Layer 2 of a small transformer language model trained on English Wikipedia (10 layers, counted from 0, width 96).
In attention head 0, each number of a token's query is one row of weights dot the token's vector x. The head spreads its attention over the tokens so far by the softmax of query dot key.

Query weights of the head. A number n stands for (n - 500) times 0.00095.
q0: 565,974,631,275,588,424,716,568,808,778,571,596,222,574,419,651,418,558,478,221,312,351,258,399,327,433,475,383,609,345,202,540,301,687,487,735,489,279,446,602,293,835,511,521,413,505,572,692,712,319,659,577,424,706,307,970,567,334,629,573,606,691,312,579,384,669,413,515,478,517,275,459,784,485,775,328,608,547,288,487,434,688,413,400,510,442,736,582,884,625,505,695,491,528,440,317
q1: 631,743,438,325,617,263,386,529,478,688,546,572,314,652,626,607,569,419,440,425,585,631,203,408,579,710,365,288,467,725,427,324,397,652,451,668,610,284,660,541,474,781,644,607,485,482,188,733,659,476,680,535,292,772,404,716,846,343,648,433,727,454,401,483,702,719,436,299,389,551,85,397,614,508,712,363,564,437,469,344,655,760,535,535,701,454,541,488,522,490,379,476,378,557,424,362
q2: 366,472,578,639,369,532,652,496,482,513,503,354,394,379,283,597,420,639,669,489,404,247,671,458,303,273,622,943,670,373,305,676,413,603,411,375,438,462,438,576,579,439,409,466,426,482,620,456,620,497,368,547,528,408,429,666,331,602,346,527,383,409,527,497,417,584,402,489,643,338,453,525,553,407,364,671,533,593,529,671,394,293,260,404,368,374,601,366,339,304,772,651,494,534,316,601
q3: 433,415,454,448,664,571,262,555,365,378,585,484,645,276,702,436,569,394,313,621,521,595,518,498,731,653,468,282,476,480,756,360,620,577,598,574,702,526,623,514,370,522,443,510,382,670,364,504,474,566,446,534,545,384,697,192,702,624,503,571,389,599,655,431,487,360,696,479,557,671,793,595,371,541,360,426,353,222,605,385,563,580,679,541,416,694,307,570,501,759,244,420,395,369,658,455
q4: 609,387,383,494,509,493,456,612,499,566,587,652,435,641,613,389,591,423,546,488,572,764,398,580,676,715,475,341,281,635,622,390,462,349,554,504,551,656,507,246,488,626,601,599,561,340,292,648,456,465,678,326,565,511,521,424,635,388,738,423,519,539,430,484,648,534,446,527,412,391,396,363,575,522,602,446,513,444,395,447,754,521,653,517,612,572,411,479,500,495,353,238,433,508,686,476
q5: 514,528,460,636,497,631,401,654,569,370,553,497,674,486,692,450,480,466,303,510,501,462,496,571,660,506,402,391,376,511,726,489,579,476,420,508,484,527,462,528,385,526,400,463,534,452,560,398,305,430,524,460,341,505,579,291,547,585,540,522,468,658,500,481,461,484,652,604,456,664,737,410,443,386,509,451,372,406,543,325,497,654,785,637,555,464,456,486,601,650,307,459,427,508,681,494
q6: 365,756,553,465,358,546,570,507,617,667,553,525,377,571,530,495,417,501,493,448,336,344,318,539,259,398,620,736,655,429,215,581,400,685,349,618,439,372,475,446,461,536,506,312,525,423,800,493,751,425,574,501,310,725,450,806,421,481,385,500,466,616,469,520,596,631,434,483,525,494,430,403,460,420,377,508,511,689,401,507,371,594,255,322,435,420,629,398,791,600,643,661,657,503,309,474
q7: 589,473,385,386,508,355,434,493,397,584,514,732,524,782,645,359,573,551,470,465,626,810,330,370,667,743,427,248,271,657,604,363,515,214,532,362,476,547,493,346,520,683,627,577,630,431,438,563,398,554,571,223,486,640,538,367,542,487,691,423,573,436,477,576,646,471,504,432,317,393,339,453,523,559,719,437,639,600,311,370,617,656,475,622,690,399,501,515,654,510,369,340,492,515,675,558
q8: 590,454,408,490,488,542,392,598,304,432,641,685,400,631,355,461,556,622,419,498,401,607,580,521,706,686,257,511,478,732,336,359,475,302,609,292,556,553,404,282,683,558,554,392,606,321,371,537,454,505,580,144,616,375,671,591,552,482,503,552,556,395,343,644,732,462,311,435,423,398,505,379,629,695,681,652,542,603,235,481,576,530,638,732,519,255,525,437,425,375,439,488,652,501,589,539
q9: 616,557,435,477,520,291,369,448,571,523,390,353,511,528,562,539,509,443,486,620,529,470,413,586,404,428,543,460,449,571,393,449,616,390,424,467,582,457,720,626,452,439,445,504,545,429,425,533,506,280,675,747,435,667,540,436,541,547,576,489,607,499,506,396,405,509,575,553,472,759,471,584,362,533,508,482,657,566,699,484,519,466,567,522,718,787,568,439,299,644,431,394,628,486,478,777
q10: 546,427,614,140,687,402,557,484,403,550,608,622,714,504,672,419,604,410,511,400,282,669,400,270,497,620,604,214,257,509,387,489,528,587,620,713,579,524,640,466,343,888,711,439,610,434,537,619,756,332,598,347,686,596,532,609,586,342,560,608,474,779,594,618,572,176,474,316,304,451,360,269,434,506,568,214,472,451,426,344,533,544,648,599,538,558,482,745,716,571,340,674,394,361,671,406
q11: 496,371,387,405,585,759,376,753,399,390,618,660,744,463,578,81,618,528,459,385,286,654,499,713,719,694,432,474,308,667,638,590,330,325,617,333,659,554,587,506,439,574,728,442,572,343,252,557,504,515,531,257,865,280,605,447,407,499,465,627,411,590,380,434,753,283,406,642,447,470,601,395,530,646,395,529,412,448,382,130,578,451,559,638,375,688,355,484,729,595,336,459,334,471,873,290
q12: 266,552,612,634,472,662,541,613,510,436,525,303,470,281,441,637,457,563,524,557,441,127,630,516,362,340,435,642,681,453,391,717,501,676,466,537,703,357,539,693,475,373,405,462,411,756,548,323,470,618,471,573,407,477,595,487,372,721,182,525,419,421,568,478,463,569,612,585,628,632,728,499,689,598,302,552,407,306,726,596,370,491,253,507,315,510,555,534,594,517,532,665,568,382,380,266
q13: 454,380,596,404,445,778,399,486,518,448,406,456,660,336,692,333,568,346,350,153,590,391,329,536,484,534,608,296,608,392,513,534,698,533,427,592,668,514,728,583,270,692,389,524,278,716,566,282,459,525,624,610,486,446,611,291,464,512,489,612,349,670,439,440,458,206,637,781,426,597,648,447,262,356,678,368,394,326,582,539,414,535,335,682,437,789,584,561,628,660,551,539,509,397,589,509
q14: 476,392,466,310,558,499,489,541,404,351,380,424,670,461,696,402,617,343,459,401,650,443,355,371,561,587,631,374,350,360,526,471,689,201,419,510,593,604,535,621,305,648,428,448,534,550,576,448,404,342,601,473,472,509,460,188,523,290,440,673,530,562,458,510,256,204,587,586,514,716,516,634,217,319,504,265,441,381,406,468,425,475,556,548,580,849,597,492,726,607,469,461,514,410,550,510
q15: 640,469,493,378,436,380,306,488,321,474,596,645,327,636,464,361,639,528,368,485,442,691,541,517,795,521,549,406,302,657,524,401,582,555,536,403,384,650,355,273,619,595,637,646,544,193,495,578,390,508,545,115,597,384,615,400,595,552,644,315,623,367,521,611,762,374,292,463,333,411,417,353,283,561,433,482,627,698,417,445,494,522,657,698,547,287,365,449,553,425,377,539,479,576,644,661
q16: 472,567,418,774,362,358,619,383,503,487,420,447,422,620,535,600,455,505,682,773,735,426,361,500,321,438,522,610,708,481,581,375,469,330,461,348,527,509,335,679,536,117,443,385,488,776,536,416,321,602,465,810,322,618,367,453,308,547,508,508,374,327,477,607,204,639,695,615,588,562,303,604,600,345,703,586,564,514,578,709,653,616,316,319,583,683,549,260,255,416,654,88,621,521,339,579
q17: 462,469,547,253,667,564,305,440,407,478,447,462,516,435,665,441,609,448,415,368,400,481,321,258,718,522,518,276,290,483,547,412,581,437,431,719,633,354,594,443,560,702,453,557,360,442,595,421,483,430,604,356,451,453,644,419,642,534,450,545,551,670,418,506,517,333,441,445,458,477,445,390,284,606,426,431,496,427,478,489,381,533,452,700,500,455,545,543,584,563,505,694,511,512,467,483
q18: 626,682,476,349,484,471,638,578,458,642,564,563,425,469,341,570,467,499,643,555,423,528,591,485,518,592,489,676,603,668,426,634,373,676,610,607,402,557,316,437,545,671,393,515,526,331,464,558,651,336,515,470,591,489,411,650,542,501,471,397,572,342,478,592,368,661,403,414,428,303,441,582,471,518,406,469,479,493,390,537,573,383,436,486,496,471,381,540,513,415,536,734,400,640,349,509
q19: 513,661,534,646,423,377,648,393,576,571,505,458,361,518,396,601,339,608,615,774,626,462,617,624,304,466,505,589,687,479,497,459,397,634,643,350,398,491,486,552,568,302,427,562,571,526,587,431,440,688,475,796,389,627,411,573,448,512,641,377,617,216,642,556,472,749,577,449,492,611,470,669,661,342,681,500,431,520,529,620,605,544,432,318,512,408,539,416,418,332,467,330,654,620,387,643
q20: 511,432,477,345,588,611,392,541,424,492,491,524,573,400,610,437,581,465,493,431,415,630,501,267,704,493,508,349,313,541,499,509,664,575,428,628,420,467,431,393,557,609,629,533,478,402,635,505,494,471,557,363,592,487,493,631,510,375,420,518,588,772,549,486,646,368,492,295,510,408,577,518,388,673,319,375,445,425,507,306,454,436,639,487,476,410,459,677,528,657,452,733,417,499,663,389
q21: 618,636,439,343,531,457,418,576,424,529,449,592,438,521,382,510,446,538,658,311,462,478,506,338,645,482,550,525,565,517,487,524,439,698,589,675,404,498,348,407,547,689,525,536,453,533,570,614,614,468,538,384,522,340,488,493,636,551,614,397,581,408,249,609,565,667,413,494,307,424,478,347,502,477,668,454,522,605,505,614,471,668,480,621,448,464,350,382,434,370,459,669,423,597,442,494
q22: 484,405,564,314,710,575,410,589,325,357,444,488,565,458,589,385,643,501,456,287,318,684,425,353,818,569,455,464,313,595,507,451,602,619,557,570,497,412,496,356,398,728,614,488,503,326,571,556,569,531,482,312,680,425,507,453,528,454,392,445,588,791,511,443,760,350,366,304,586,332,481,499,387,697,236,379,441,532,439,363,399,517,639,706,476,496,348,725,625,619,410,758,366,476,749,333
q23: 672,594,442,407,366,467,601,509,567,613,511,469,493,598,422,452,409,519,535,517,582,470,647,736,496,663,571,600,558,580,522,483,342,554,602,482,405,546,327,510,502,541,514,572,470,460,453,560,574,329,576,566,459,566,372,521,588,377,595,446,616,303,410,404,554,684,431,676,449,458,359,501,491,474,481,445,528,561,418,573,551,451,605,534,504,482,453,404,452,404,425,325,466,693,378,559
q24: 510,427,563,227,731,626,266,490,274,459,507,576,673,428,611,455,672,583,361,415,408,642,402,297,675,567,501,338,297,497,498,528,556,422,492,584,578,408,577,342,479,700,645,470,553,322,537,607,503,508,491,220,635,455,565,573,489,502,351,508,570,640,461,397,691,261,361,269,546,386,378,353,326,615,292,419,515,479,388,277,337,435,625,591,568,471,475,727,563,534,505,653,429,484,624,361
q25: 538,419,443,349,622,536,354,438,386,395,517,614,775,400,714,445,727,415,334,262,459,681,424,392,751,496,446,277,201,573,428,384,664,364,407,656,557,360,520,440,359,758,667,540,408,390,546,556,577,431,406,143,636,527,664,507,476,560,247,635,549,732,508,419,640,130,478,364,540,394,394,355,265,507,394,403,489,458,433,322,363,407,642,661,377,584,432,796,573,564,548,708,350,391,704,307
q26: 518,433,550,278,728,500,303,568,371,381,420,534,712,440,645,414,668,505,439,308,329,830,413,316,774,466,388,363,254,551,481,566,689,497,458,609,558,398,513,366,507,627,581,516,533,325,481,549,481,503,449,212,743,521,549,603,444,503,419,456,575,708,450,479,600,266,327,356,538,384,528,474,252,695,290,509,586,399,452,322,376,337,599,592,300,506,419,700,506,637,423,679,404,430,715,409
q27: 391,705,414,698,297,471,621,460,563,642,481,464,338,564,452,550,348,511,491,790,625,229,626,709,241,425,469,562,734,410,515,458,387,501,505,327,437,689,492,636,513,338,457,499,485,702,463,385,396,570,526,756,376,598,446,431,535,598,674,511,400,270,461,593,376,725,633,630,440,594,560,569,802,211,704,646,467,540,442,713,718,610,424,404,662,506,522,309,398,344,499,285,693,588,389,569
q28: 372,428,460,505,668,571,357,401,458,368,572,669,637,358,643,436,697,527,391,358,467,616,452,380,695,536,501,368,444,600,440,404,503,492,415,654,532,559,621,418,443,648,565,463,451,475,468,605,602,633,481,252,711,429,545,489,775,484,498,578,490,655,427,490,648,346,486,458,490,577,420,236,374,544,505,517,407,471,404,473,474,533,671,722,406,520,482,548,407,505,452,719,413,425,505,552
q29: 425,532,477,691,360,422,742,416,576,592,509,391,346,656,320,578,298,592,648,707,611,270,623,627,192,507,452,699,835,460,580,450,454,615,657,383,452,530,446,548,560,261,431,501,458,630,404,347,477,510,455,777,358,605,365,390,375,520,565,452,384,237,594,526,375,737,529,652,455,597,644,656,713,468,661,622,582,447,509,634,598,528,314,351,559,392,565,244,494,438,550,277,543,498,359,705
q30: 533,538,568,303,586,513,316,572,357,460,550,620,548,461,627,442,586,571,357,624,448,653,439,337,682,638,394,401,364,501,571,635,568,478,612,471,564,519,491,488,581,580,625,480,599,299,481,568,458,488,565,365,555,409,516,447,580,563,582,528,478,559,522,504,589,443,441,452,401,423,577,365,464,757,304,538,451,514,564,443,521,561,584,572,416,551,473,584,369,598,560,568,469,547,629,393
q31: 506,629,524,765,384,478,786,537,650,579,512,421,254,522,262,583,305,543,598,791,572,397,517,688,299,435,527,776,803,483,494,481,524,711,688,360,408,528,388,550,630,276,497,647,503,638,633,319,427,455,458,835,284,548,448,485,521,467,731,446,471,266,647,548,376,872,554,694,503,607,589,652,744,461,554,643,549,576,586,674,529,523,327,395,524,306,528,299,385,426,542,304,714,483,291,577

Each question shows a short text with each token's key, already scaled and adjusted for position as the last token sees it. A number n stands for (n - 500) times 0.00051.

Then comes the last token's vector x. A number n stands for (n - 500) times 0.02.

0 " while": 488,484,496,504,494,488,501,497,529,499,564,518,482,501,499,557,577,622,580,487,530,539,560,516,540,646,638,374,465,400,567,409
1 " Dr": 501,487,495,506,499,471,507,495,543,488,452,343,487,438,488,558,682,485,520,509,485,484,406,546,456,451,396,562,439,582,517,514
2 ".": 503,499,483,504,502,488,492,498,631,507,471,380,463,409,470,619,573,450,533,568,504,496,491,524,596,603,589,411,520,429,511,396
3 " C": 497,494,506,517,498,510,474,517,531,510,487,221,497,490,483,550,586,462,495,491,464,511,428,481,452,408,366,583,498,602,491,553
4 "ere": 499,527,489,491,501,484,495,505,599,478,465,420,474,477,473,565,482,479,532,493,483,546,489,493,540,600,528,427,517,399,504,373
5 "b": 503,473,495,494,508,499,471,512,584,495,479,284,477,399,484,573,526,472,540,476,494,512,489,499,551,582,539,466,515,451,505,423
6 "ro": 498,492,497,482,511,494,492,507,520,480,486,362,515,432,472,561,487,477,560,486,505,506,517,511,583,584,539,444,503,393,527,381
7 " has": 500,466,517,481,510,494,499,507,589,512,493,466,470,434,422,585,567,492,508,623,491,561,550,525,540,532,610,476,480,458,547,437
8 " held": 488,534,493,498,496,508,507,492,605,504,494,473,480,442,445,523,479,442,573,487,544,523,546,517,513,640,562,438,505,463,517,443
x: 579,760,277,438,460,325,592,554,562,437,578,543,398,443,539,526,740,500,588,523,213,384,435,421,511,495,598,598,639,416,571,376,673,536,506,489,478,569,358,513,593,615,384,417,555,261,518,625,494,526,560,605,428,590,430,541,486,374,601,285,622,468,478,441,494,705,571,508,376,539,535,691,546,358,336,602,490,578,545,623,508,556,358,536,668,552,485,543,323,546,439,434,622,631,489,583
Which two tokens does the last token look at most, in order? 3 " C", 1 " Dr"

0 "\n\n": 511,539,518,437,496,570,478,491,438,558,567,678,524,191,268,536,315,382,531,665,670,482,903,511,701,512,861,293,555,431,553,498
1 "S": 495,526,505,480,500,533,540,483,429,504,475,199,515,386,341,558,579,394,451,704,508,505,451,508,375,285,373,623,456,600,469,673
2 "oph": 495,537,505,520,503,460,498,516,611,446,428,312,473,388,454,580,546,439,582,503,471,504,422,519,538,520,464,522,486,538,497,428
3 "ia": 509,529,449,493,509,479,510,499,678,471,451,388,479,448,485,590,468,439,539,527,511,543,453,512,598,622,563,420,510,375,493,341
4 " D": 487,452,486,519,503,506,477,505,546,493,488,175,519,446,451,538,635,459,505,552,472,499,383,509,454,381,330,611,464,627,488,581
5 "us": 495,504,490,469,515,493,515,502,612,462,469,307,497,415,487,564,507,461,543,524,514,538,446,523,551,570,524,435,502,388,503,368
6 "se": 485,479,516,472,516,484,513,498,641,509,477,391,491,424,428,582,490,471,548,542,510,535,501,528,551,609,565,407,501,381,527,392
7 "k": 510,518,503,489,513,511,499,506,604,488,506,306,484,351,448,583,565,449,551,527,499,522,458,517,548,583,526,446,514,370,542,375
8 " was born": 519,474,504,493,520,497,562,490,587,440,452,544,536,516,486,447,547,481,594,467,506,506,415,526,557,665,438,489,448,418,586,392
x: 682,371,364,537,364,390,659,583,712,443,635,639,495,407,578,553,532,470,545,537,576,465,452,399,440,434,639,433,584,358,406,419,579,549,620,429,374,673,341,420,537,590,379,454,568,512,503,591,385,381,626,786,392,483,379,579,529,447,649,550,684,359,450,417,409,611,625,586,588,574,717,589,457,572,522,656,414,576,386,550,544,663,337,534,647,548,378,465,337,452,476,488,520,340,621,495
Which token does the last token look at most, and with what share of its attention? 1 "S", with about 70%

0 " match": 509,497,494,513,501,483,485,489,615,474,488,413,478,437,487,550,542,463,535,510,494,504,462,523,493,558,477,479,467,467,514,444
1 " fin": 517,529,486,479,508,496,485,480,546,521,465,358,500,447,492,457,525,511,545,503,521,495,421,519,412,419,397,530,436,570,477,553
2 "is": 496,531,470,501,504,500,501,491,629,447,477,454,475,423,470,556,429,467,558,483,540,538,504,510,510,616,559,426,517,425,496,403
3 "hes": 488,503,486,478,507,492,510,482,637,464,502,469,478,419,460,540,482,455,526,520,540,530,521,521,511,633,591,404,488,384,496,372
4 " are": 501,493,489,487,506,500,490,499,596,498,514,510,488,426,470,506,461,467,533,565,503,527,534,501,497,555,534,488,499,438,524,435
5 " pr": 501,485,499,493,501,509,483,500,506,522,449,305,500,405,498,487,483,479,524,485,496,495,447,512,439,376,372,616,456,623,488,602
6 "ed": 524,508,508,493,503,506,537,489,612,474,533,477,477,435,410,552,446,476,510,552,583,545,532,539,511,629,622,375,491,376,522,416
7 "et": 509,520,506,498,498,508,504,495,635,500,513,423,460,437,462,579,413,473,527,440,529,536,528,493,514,626,588,429,535,387,509,387
8 "erm": 505,517,534,490,507,517,480,503,621,524,472,356,474,442,509,526,434,445,534,412,479,526,537,486,591,630,591,423,541,437,501,377
x: 504,486,354,529,455,514,478,600,440,415,565,568,423,629,344,575,564,702,485,457,337,473,377,332,500,450,362,405,454,516,317,354,701,599,423,581,604,675,418,413,542,581,429,590,648,363,323,618,447,472,406,523,477,528,415,555,454,515,535,415,670,659,375,445,445,509,552,516,491,527,392,487,471,479,588,760,483,545,426,663,429,581,575,546,508,507,393,561,341,504,484,502,409,715,461,423
Which token does the last token look at most? 7 "et"

0 "2": 504,515,499,509,502,497,500,507,522,477,495,459,488,434,478,538,449,464,568,494,535,504,507,507,533,618,511,432,509,449,505,447
1 "013": 502,517,495,506,505,500,505,508,545,476,474,454,478,450,496,542,491,473,551,480,517,512,525,499,520,625,547,409,529,442,501,430
2 " |": 487,488,503,515,498,521,494,513,543,470,477,396,477,396,464,566,566,465,534,585,527,515,525,509,487,532,522,504,524,497,484,479
3 " Con": 502,514,484,510,500,495,490,509,511,492,441,371,497,488,479,537,513,467,505,494,457,527,435,508,476,447,407,571,489,561,506,541
4 "n": 503,492,517,506,499,509,508,500,536,490,463,377,479,449,483,502,476,471,507,505,538,521,516,508,507,519,537,463,509,484,486,458
5 "ect": 503,488,502,494,497,510,495,500,600,509,459,410,470,460,482,526,445,462,527,509,498,529,528,502,513,558,521,466,523,502,474,459
6 "ic": 497,490,509,495,497,503,469,507,566,529,459,435,469,430,464,559,393,448,547,449,517,520,541,484,527,607,564,426,555,474,491,457
7 "ut": 508,508,502,498,499,508,490,506,591,498,463,411,468,412,478,542,443,454,552,481,487,524,518,492,526,599,541,455,551,440,494,400
8 " | ": 488,509,505,499,494,503,485,498,518,500,515,352,499,418,458,495,540,469,519,587,516,520,479,508,442,452,469,531,501,525,490,543
x: 653,717,328,405,546,420,481,519,565,447,459,497,497,248,682,391,581,513,486,480,442,544,548,493,615,488,440,623,578,579,556,242,457,546,458,345,602,661,493,506,468,494,524,569,556,364,404,496,423,463,599,491,537,604,549,436,608,376,600,430,609,444,449,610,546,568,369,579,401,507,479,492,457,498,458,652,526,421,374,403,449,456,577,587,487,570,69,411,581,571,420,486,324,553,529,484
Which token does the last token look at most, and with what share of its attention? 6 "ic", with about 20%

0 "12": 505,524,496,515,503,496,508,494,532,470,468,367,498,430,483,538,549,436,546,514,554,501,505,519,549,636,527,393,493,435,499,406
1 " S": 503,521,508,495,502,503,490,499,582,498,461,234,499,427,438,549,576,437,490,570,463,488,425,508,442,391,383,586,464,617,480,579
2 "oph": 493,536,493,521,506,464,502,513,604,450,454,344,477,398,463,577,563,446,545,527,467,509,444,528,552,542,498,486,476,515,503,442
3 "ia": 506,524,455,495,509,480,509,501,637,475,468,410,485,461,487,577,473,458,527,520,503,538,459,515,582,606,548,429,503,397,500,378
4 " married": 482,483,477,483,518,481,520,494,640,434,433,588,472,399,537,530,483,436,584,407,484,529,492,521,573,703,585,394,515,344,569,337
5 " the": 502,511,493,520,495,492,505,512,535,475,488,419,474,393,435,588,530,441,529,506,552,512,573,471,492,546,599,455,552,407,523,428
6 " viol": 502,463,518,478,518,489,508,486,644,513,432,389,487,385,495,507,473,454,581,453,448,510,465,514,516,531,454,498,478,506,512,466
7 "a": 505,505,512,501,502,505,501,499,661,496,486,404,469,363,465,575,465,459,568,470,581,527,576,528,560,632,634,394,518,347,501,361
8 " player": 514,504,538,501,521,508,492,490,648,540,483,492,456,456,521,565,507,483,527,415,517,535,567,528,589,696,638,348,482,333,556,340
x: 544,411,413,362,392,358,630,546,370,504,604,532,381,618,518,572,622,504,598,457,245,410,612,377,560,453,593,349,507,479,256,400,582,588,443,480,398,618,441,584,520,559,495,499,603,409,536,555,376,548,519,480,385,592,412,561,515,293,555,373,678,462,486,521,374,679,441,534,667,550,407,562,446,424,515,827,548,589,407,586,431,648,433,475,566,569,287,416,340,265,383,455,407,637,614,393
Which token does the last token look at most, and with what share of its attention? 1 " S", with about 40%

0 "ent": 498,500,493,509,500,499,508,496,588,477,454,444,459,472,486,552,449,463,541,458,515,532,529,484,516,617,579,435,540,423,507,410
1 "en": 507,504,491,507,502,493,498,494,596,470,465,448,471,485,509,536,445,479,521,448,530,542,510,501,519,603,554,440,511,411,496,387
2 " Or": 501,501,492,519,499,496,505,507,522,476,464,333,500,506,471,524,554,460,497,520,448,514,429,499,451,424,425,562,478,590,486,525
3 "ator": 485,516,486,492,505,495,480,506,656,479,478,433,465,461,488,550,453,483,545,440,510,542,544,503,526,631,588,414,536,419,492,413
4 "ios": 490,482,479,479,503,504,497,501,591,486,458,450,482,450,470,528,392,437,543,503,508,522,518,508,551,583,526,447,519,460,485,426
5 ", C": 505,502,492,508,492,513,473,509,519,510,484,317,490,485,487,519,540,458,525,499,487,503,473,474,470,463,423,549,525,574,479,532
6 "ov": 507,488,503,488,506,502,485,514,547,479,462,393,474,459,506,501,458,463,528,435,465,538,512,492,520,545,486,488,525,499,500,452
7 "ent": 498,496,508,491,500,500,507,504,585,509,462,408,466,473,471,551,454,449,528,466,495,534,512,484,506,566,542,467,539,465,507,435
8 " G": 505,489,488,492,505,499,483,499,548,509,498,337,509,468,474,540,551,470,543,487,466,487,449,500,495,475,410,554,500,549,519,511
x: 537,622,332,421,457,429,416,410,528,618,539,645,450,532,444,489,517,619,417,538,428,536,724,406,421,502,473,528,400,428,719,303,666,541,606,378,525,629,315,437,652,395,454,475,550,311,538,526,275,620,516,417,602,508,582,427,460,477,720,305,627,374,512,503,586,524,492,523,464,483,572,643,525,586,488,718,659,576,474,579,548,652,468,635,482,466,496,478,434,492,567,450,497,560,515,666
Which token does the last token look at most? 2 " Or"

0 " only": 495,513,488,505,502,499,500,482,579,478,510,452,477,472,477,507,503,479,521,535,541,515,538,510,465,595,556,438,499,442,508,435
1 " be": 508,489,486,518,498,487,500,490,626,478,476,425,509,445,474,525,530,483,531,601,489,492,482,502,523,487,481,528,470,519,499,444
2 "ar": 507,486,508,493,496,484,498,493,625,461,491,443,468,410,477,574,476,503,563,459,508,518,516,489,515,604,562,457,498,413,502,374
3 " the": 503,488,505,521,492,510,479,516,554,495,507,442,466,433,438,594,480,467,518,522,527,529,586,461,486,567,592,473,550,464,508,433
4 " name": 489,484,476,487,510,489,494,498,634,468,467,499,469,447,474,526,493,448,561,506,507,517,499,531,558,645,566,418,527,405,527,382
5 " D": 511,465,484,503,503,505,481,502,533,496,504,271,512,467,470,526,608,471,498,531,481,501,412,512,466,412,380,579,469,591,499,553
6 "us": 496,501,507,478,510,501,510,502,575,471,482,369,495,437,488,545,505,469,527,514,511,529,467,520,526,541,513,459,501,420,505,407
7 "se": 499,475,523,488,513,495,509,499,599,507,483,434,491,440,450,558,494,477,535,526,508,528,507,524,535,578,548,435,501,410,524,419
8 "k": 497,518,508,499,507,512,500,504,574,490,509,373,487,383,462,554,547,461,541,518,505,518,481,516,531,564,526,458,511,394,536,406
x: 704,453,369,480,546,474,384,487,538,431,633,630,590,602,592,451,505,640,544,470,412,581,476,363,436,400,531,391,451,586,448,323,529,551,509,339,435,642,420,483,423,619,424,605,649,415,540,554,495,480,433,359,487,420,350,537,425,450,629,447,743,473,433,416,581,575,485,420,545,517,522,654,472,563,519,653,535,515,406,537,470,580,527,475,526,473,467,580,558,544,527,470,400,603,618,559
Which token does the last token look at most? 4 " name"

0 "1": 498,509,498,500,501,503,505,494,529,481,484,438,501,428,479,527,474,451,548,510,531,491,503,500,515,571,499,467,507,462,488,458
1 ".": 497,487,501,500,499,498,498,496,586,495,465,402,481,427,472,559,541,455,530,569,508,490,489,507,553,548,547,454,516,453,492,441
2 "1": 497,489,502,498,500,504,508,494,527,486,489,429,504,427,475,528,485,454,542,519,533,489,502,501,515,559,495,473,501,466,488,463
3 " | ": 494,482,496,499,500,509,497,499,515,493,486,346,503,420,458,486,560,459,513,600,512,510,466,510,444,432,463,541,495,533,487,549
4 "0": 505,490,504,503,500,502,499,501,524,498,489,425,495,420,486,524,497,462,551,497,541,486,507,503,515,565,502,472,495,486,493,482
5 ".": 498,506,502,503,502,496,503,496,573,510,485,402,484,428,468,550,530,473,533,563,516,489,483,507,524,532,530,466,509,464,491,460
6 "7": 499,515,501,502,501,503,498,499,534,496,494,429,492,439,494,531,508,465,536,495,545,497,514,502,517,577,510,449,498,472,486,437
7 " | ": 497,521,503,497,496,505,498,499,511,496,507,353,505,425,459,487,552,470,516,595,512,510,463,509,437,435,456,540,494,534,488,553
8 "0": 493,499,496,502,499,501,497,500,522,503,500,425,498,420,484,525,497,465,551,497,541,487,506,503,514,563,498,474,494,488,493,484
x: 600,615,341,497,428,352,489,382,388,571,409,537,436,478,505,506,622,546,572,349,240,565,546,484,606,506,330,494,538,479,369,339,542,470,585,483,574,660,555,356,526,600,393,593,678,430,598,569,304,574,484,497,455,536,500,535,498,614,610,350,774,543,582,431,675,585,412,508,450,484,543,518,552,614,373,627,554,394,531,272,379,535,543,542,449,554,248,623,492,556,411,434,455,581,578,599
Which token does the last token look at most? 1 "."

0 "hed": 508,505,492,513,503,475,509,486,727,417,481,434,452,401,449,587,441,420,597,492,502,516,505,509,536,768,608,384,530,371,521,295
1 " by": 497,506,479,510,498,535,493,496,594,479,488,417,446,465,498,551,488,465,515,591,512,564,542,485,445,601,646,459,544,386,516,428
2 " prom": 530,492,454,490,511,466,513,481,623,480,401,337,497,406,534,475,490,432,565,387,401,488,408,462,475,464,414,583,502,598,497,502
3 "ot": 500,508,521,478,500,506,505,496,757,478,480,419,416,405,476,582,430,482,563,437,508,548,588,478,461,693,666,402,558,380,492,325
4 "ers": 480,474,494,461,508,496,509,484,737,509,539,494,434,393,414,601,345,483,527,509,593,580,601,547,557,747,767,307,501,265,544,362
5 "\"": 494,497,498,453,503,510,521,498,608,477,460,432,468,472,463,551,490,388,536,565,542,525,557,516,583,654,700,325,551,397,519,400
6 ")": 498,498,512,446,501,512,498,485,687,533,536,436,450,478,446,598,490,467,520,598,589,552,609,522,548,679,714,300,485,370,509,370
7 " On": 491,508,483,505,510,497,499,507,641,472,476,312,470,396,417,595,595,448,527,555,479,517,449,520,459,467,474,515,475,543,492,460
8 " occ": 517,458,529,501,502,512,491,502,550,526,504,188,505,404,445,533,538,505,546,515,446,525,379,484,436,398,409,641,486,576,515,588
x: 671,647,318,599,509,642,533,455,584,443,616,409,488,425,433,626,484,547,614,542,346,472,498,293,604,496,437,535,598,446,537,382,500,653,543,527,488,673,559,442,448,508,415,587,590,185,631,608,466,495,428,625,527,481,448,560,624,663,464,472,591,444,565,428,382,524,614,532,656,466,430,523,508,356,535,706,412,492,594,699,421,557,372,425,450,384,346,254,181,519,424,345,464,713,569,465
Which token does the last token look at most? 8 " occ"